Layer 5 of a small transformer language model trained on English Wikipedia (13 layers, counted from 0, width 96).
A neuron adds its activation times its output weights to the MLP's output. To switch it off is to set its activation to zero at one token and run the rest of the model.

Output weights of the MLP neurons that the questions are about. A number n stands for (n - 500) times 0.0022.
n24: 356,780,699,633,732,538,104,129,495,195,427,137,722,436,538,320,359,553,574,396,724,485,450,397,575,821,444,545,344,442,548,433,410,572,376,529,793,548,828,669,722,480,435,635,629,585,691,704,437,302,708,660,347,413,485,444,636,403,561,642,593,450,365,436,564,543,631,264,362,254,424,287,266,648,311,575,642,352,416,409,490,611,614,709,357,567,557,902,325,394,528,420,425,486,378,449
n32: 584,445,777,670,565,381,628,595,525,608,325,599,607,379,637,262,582,597,349,378,495,789,548,362,843,551,672,782,381,341,667,347,19,457,699,381,291,790,139,689,290,532,559,490,541,433,904,674,490,393,455,430,576,587,330,751,517,337,746,422,381,722,382,168,751,390,591,422,477,537,524,400,469,473,333,365,500,521,396,596,652,313,344,468,479,236,213,699,645,371,335,525,404,212,444,860
n46: 269,463,382,434,757,589,280,145,448,850,252,696,696,621,346,240,894,431,500,445,410,619,250,650,552,515,469,650,792,355,357,548,307,525,500,554,652,356,232,445,418,622,315,521,680,470,426,539,296,316,788,490,479,169,102,377,628,779,450,381,386,733,159,484,308,421,620,674,388,740,761,721,646,919,545,599,468,270,587,415,27,701,658,387,385,532,389,517,469,605,558,490,550,717,655,510
n81: 637,725,596,382,463,769,406,629,685,495,803,340,126,632,628,756,702,471,451,668,380,370,611,468,611,274,408,733,567,495,512,581,611,536,577,370,400,438,607,834,505,431,363,429,566,482,382,775,251,678,173,681,613,353,409,306,629,483,495,568,168,378,362,258,450,692,758,233,369,664,425,509,539,465,438,598,631,559,583,330,490,575,396,369,627,509,721,254,505,949,341,217,426,566,414,486
n158: 635,172,265,527,624,623,517,96,641,625,533,643,274,389,672,447,448,383,304,479,381,623,601,509,852,641,554,329,571,608,418,318,407,416,362,363,643,369,462,490,365,437,757,416,486,696,648,756,929,603,312,523,514,290,538,510,429,449,529,610,731,323,491,490,291,514,662,433,686,657,673,348,609,93,285,372,703,625,490,472,575,755,602,604,553,337,532,742,431,459,569,463,598,384,606,219
n232: 556,364,470,594,408,721,531,439,476,330,440,450,490,606,456,103,530,741,616,438,562,475,422,805,457,841,367,351,669,658,422,269,345,237,739,470,603,446,513,962,491,648,287,318,295,271,519,409,559,811,346,519,549,673,416,227,206,649,495,410,619,467,590,710,491,408,275,751,978,402,659,461,391,354,339,437,505,349,515,617,799,273,524,599,631,490,519,458,461,549,654,668,674,261,585,275
n335: 251,427,386,410,884,524,266,341,639,346,555,540,469,505,446,464,390,692,747,264,234,560,694,519,755,486,272,490,740,560,372,574,759,277,787,450,580,441,385,413,761,377,415,391,309,601,231,505,927,817,786,486,63,600,525,412,414,527,681,334,658,617,543,575,589,510,639,550,625,325,359,189,500,390,454,249,490,404,470,461,247,526,632,537,784,505,490,797,297,495,573,389,490,446,482,580
n339: 218,500,727,533,641,793,352,306,622,365,658,301,527,469,634,635,425,517,718,441,523,438,313,685,220,464,559,387,500,579,679,578,490,602,533,469,434,179,539,724,546,410,479,226,595,792,345,226,548,400,368,297,504,546,522,322,595,532,673,593,618,801,462,540,401,406,516,385,822,300,504,641,540,389,492,572,560,156,451,396,454,473,341,449,540,457,504,532,470,638,632,466,799,784,496,425
n368: 327,420,776,408,200,525,436,225,618,636,74,355,431,599,984,695,582,723,318,396,152,335,120,554,763,570,500,155,608,735,517,576,612,653,403,721,534,480,536,579,554,252,246,637,495,533,379,385,582,515,575,450,414,451,439,697,522,463,521,391,653,534,687,350,457,495,367,277,455,643,237,790,145,435,562,281,345,568,599,571,500,665,706,468,495,495,535,489,590,561,365,490,770,933,403,592

Each question names a token from some text and the token that comes next. It shows the activations a of the neurons there, in the order above. A number n stands for (n - 500) times 0.0072.

Then comes g, the gradient of the next token's log-probability with respect to the MLP's output, scaled to length 1. A neuron's effect is roughly proportional to its activation times (output weights . g). A number n stands for (n - 500) times 0.0008.

" w", then "in"
a: 686,500,545,484,495,498,487,521,495
g: 367,533,528,478,683,334,435,613,617,361,520,515,491,352,448,431,656,315,429,514,507,580,629,602,679,535,537,234,486,506,580,696,387,428,456,219,412,516,431,426,662,574,623,585,296,732,516,570,709,536,491,289,570,544,496,466,740,568,508,495,833,342,543,537,428,387,519,503,505,511,330,878,388,247,457,430,491,454,435,492,573,574,490,449,572,594,483,342,398,331,523,475,900,373,450,325
Which neuron, switched off, raises the next token's probability most? n24

" to", then " a"
a: 477,500,488,499,713,492,550,502,492
g: 418,320,369,529,530,346,481,511,266,498,320,291,476,560,551,571,518,357,717,482,428,548,591,546,411,402,426,589,635,635,461,630,541,405,578,636,574,722,390,553,458,309,461,485,592,661,450,543,496,473,533,408,582,345,437,599,554,342,599,622,438,459,324,566,471,607,763,627,424,440,332,747,125,912,440,395,686,269,437,608,621,798,544,501,605,442,495,513,401,526,569,378,304,569,519,377
Which neuron, switched off, raises the next token's probability most? n158

"ys", then " in"
a: 500,477,500,594,488,500,730,487,500
g: 336,642,790,490,754,426,500,415,615,628,517,528,597,479,566,435,547,576,471,718,633,340,572,468,601,348,369,503,422,470,439,642,685,519,559,300,501,633,385,485,172,416,247,532,345,498,447,456,613,453,714,738,608,450,649,365,691,567,646,572,408,713,463,439,300,681,480,477,392,267,394,594,489,653,421,536,481,617,157,539,278,513,614,398,520,411,505,417,309,606,457,533,615,442,426,371
Which two neurons, each switched off alone, lower its probability most, in order? n335, n81

" the", then " T"
a: 479,479,495,477,534,616,499,494,478
g: 666,384,309,401,550,506,537,282,601,768,450,482,493,499,545,482,543,705,604,593,251,470,542,707,551,359,560,347,588,640,479,315,488,374,341,501,553,393,380,399,438,339,804,357,415,691,533,431,767,662,616,402,475,541,414,380,182,650,178,482,554,401,510,594,589,550,531,477,528,630,485,320,364,592,483,407,493,430,457,537,452,747,487,468,741,326,488,490,408,440,681,636,684,650,555,417
Which two neurons, each switched off alone, lower its probability most, in order? n232, n158

"it", then "ched"
a: 484,620,500,500,477,500,582,499,483
g: 705,504,648,610,354,441,615,471,366,522,502,447,555,492,473,438,444,689,150,511,642,511,587,400,386,748,588,596,475,590,721,633,366,459,547,769,427,522,698,404,485,478,478,573,600,350,482,454,406,492,417,689,349,486,423,592,295,641,556,377,342,541,423,277,660,628,519,490,337,629,689,144,601,533,575,698,237,522,695,468,502,395,357,490,387,535,569,378,454,654,351,408,240,523,539,586
Which neuron, switched off, lowers the next token's probability most? n32

"ar", then "ing"
a: 489,697,500,483,481,499,592,500,500
g: 650,616,411,335,437,587,556,507,460,669,557,421,598,514,557,569,576,247,496,432,831,280,457,308,307,326,406,535,398,396,716,534,616,518,174,633,543,454,481,327,574,420,524,612,444,417,343,291,164,519,505,477,410,750,506,445,431,519,688,440,552,761,547,335,720,403,665,716,610,499,503,678,390,438,423,496,538,598,491,516,566,475,520,631,417,602,350,395,554,362,644,472,713,432,446,626
Which neuron, switched off, lowers the next token's probability most? n158

" the", then " British"
a: 496,477,487,934,480,476,497,480,478
g: 831,393,388,418,598,538,591,475,541,420,384,644,273,680,554,189,437,432,559,506,315,386,534,555,522,490,260,604,558,558,729,643,485,462,510,579,738,450,516,451,463,471,615,577,689,383,385,313,480,549,526,520,568,348,377,699,547,403,288,595,418,278,404,421,124,685,552,482,705,544,382,421,524,454,532,420,491,606,711,520,700,586,394,378,508,539,394,538,419,542,373,370,619,555,641,777
Which neuron, switched off, lowers the next token's probability most? n81

" (", then "S"
a: 490,500,497,500,499,480,497,618,499
g: 513,402,563,425,430,493,648,177,806,606,546,539,596,534,533,387,529,637,575,437,553,343,219,645,559,596,582,515,528,425,482,495,355,485,434,490,625,335,581,299,464,562,716,508,578,541,492,361,570,668,461,455,493,628,316,519,623,697,255,514,625,528,465,482,560,322,428,389,634,316,621,164,379,398,537,533,823,741,307,446,361,678,485,563,356,525,522,487,429,260,745,408,594,526,471,545
Which neuron, switched off, lowers the next token's probability most? n339

" with", then " the"
a: 478,500,500,499,526,498,477,755,680
g: 560,555,518,396,531,393,526,640,508,405,421,551,528,645,533,454,549,511,246,462,408,435,709,531,371,544,524,613,457,464,686,644,658,548,592,543,420,647,357,285,437,493,291,625,494,390,305,528,376,651,450,673,647,543,441,463,636,406,374,324,614,442,570,460,304,702,565,392,464,583,574,668,297,712,767,440,565,652,481,455,446,580,517,503,180,384,571,530,636,506,630,164,426,419,750,142
Which neuron, switched off, raises the next token's probability most? n339

"ers", then " several"
a: 500,477,500,482,543,494,492,497,477
g: 611,490,467,355,527,510,676,570,241,521,629,395,769,689,589,339,570,387,535,445,474,714,464,523,661,178,500,587,504,589,751,559,390,526,495,604,333,689,369,670,563,427,329,586,626,628,536,457,282,434,245,371,534,305,483,599,566,353,333,708,562,448,491,337,636,552,560,596,523,350,386,517,293,616,531,410,427,473,634,394,486,856,372,630,590,342,434,452,485,344,558,513,505,306,568,563
Which neuron, switched off, raises the next token's probability most? n32

" its", then " first"
a: 496,477,486,531,702,494,477,479,576
g: 282,645,417,502,561,551,645,693,328,601,646,750,552,431,340,667,309,421,511,597,756,466,422,541,504,403,650,677,418,423,664,402,401,525,476,482,255,427,409,359,408,792,509,576,444,774,478,672,521,508,515,503,437,711,698,604,594,594,560,277,489,543,471,405,511,316,619,442,327,627,577,466,445,275,410,577,438,408,681,446,610,335,458,515,464,510,562,390,221,356,390,581,619,211,442,580
Which neuron, switched off, raises the next token's probability most? n368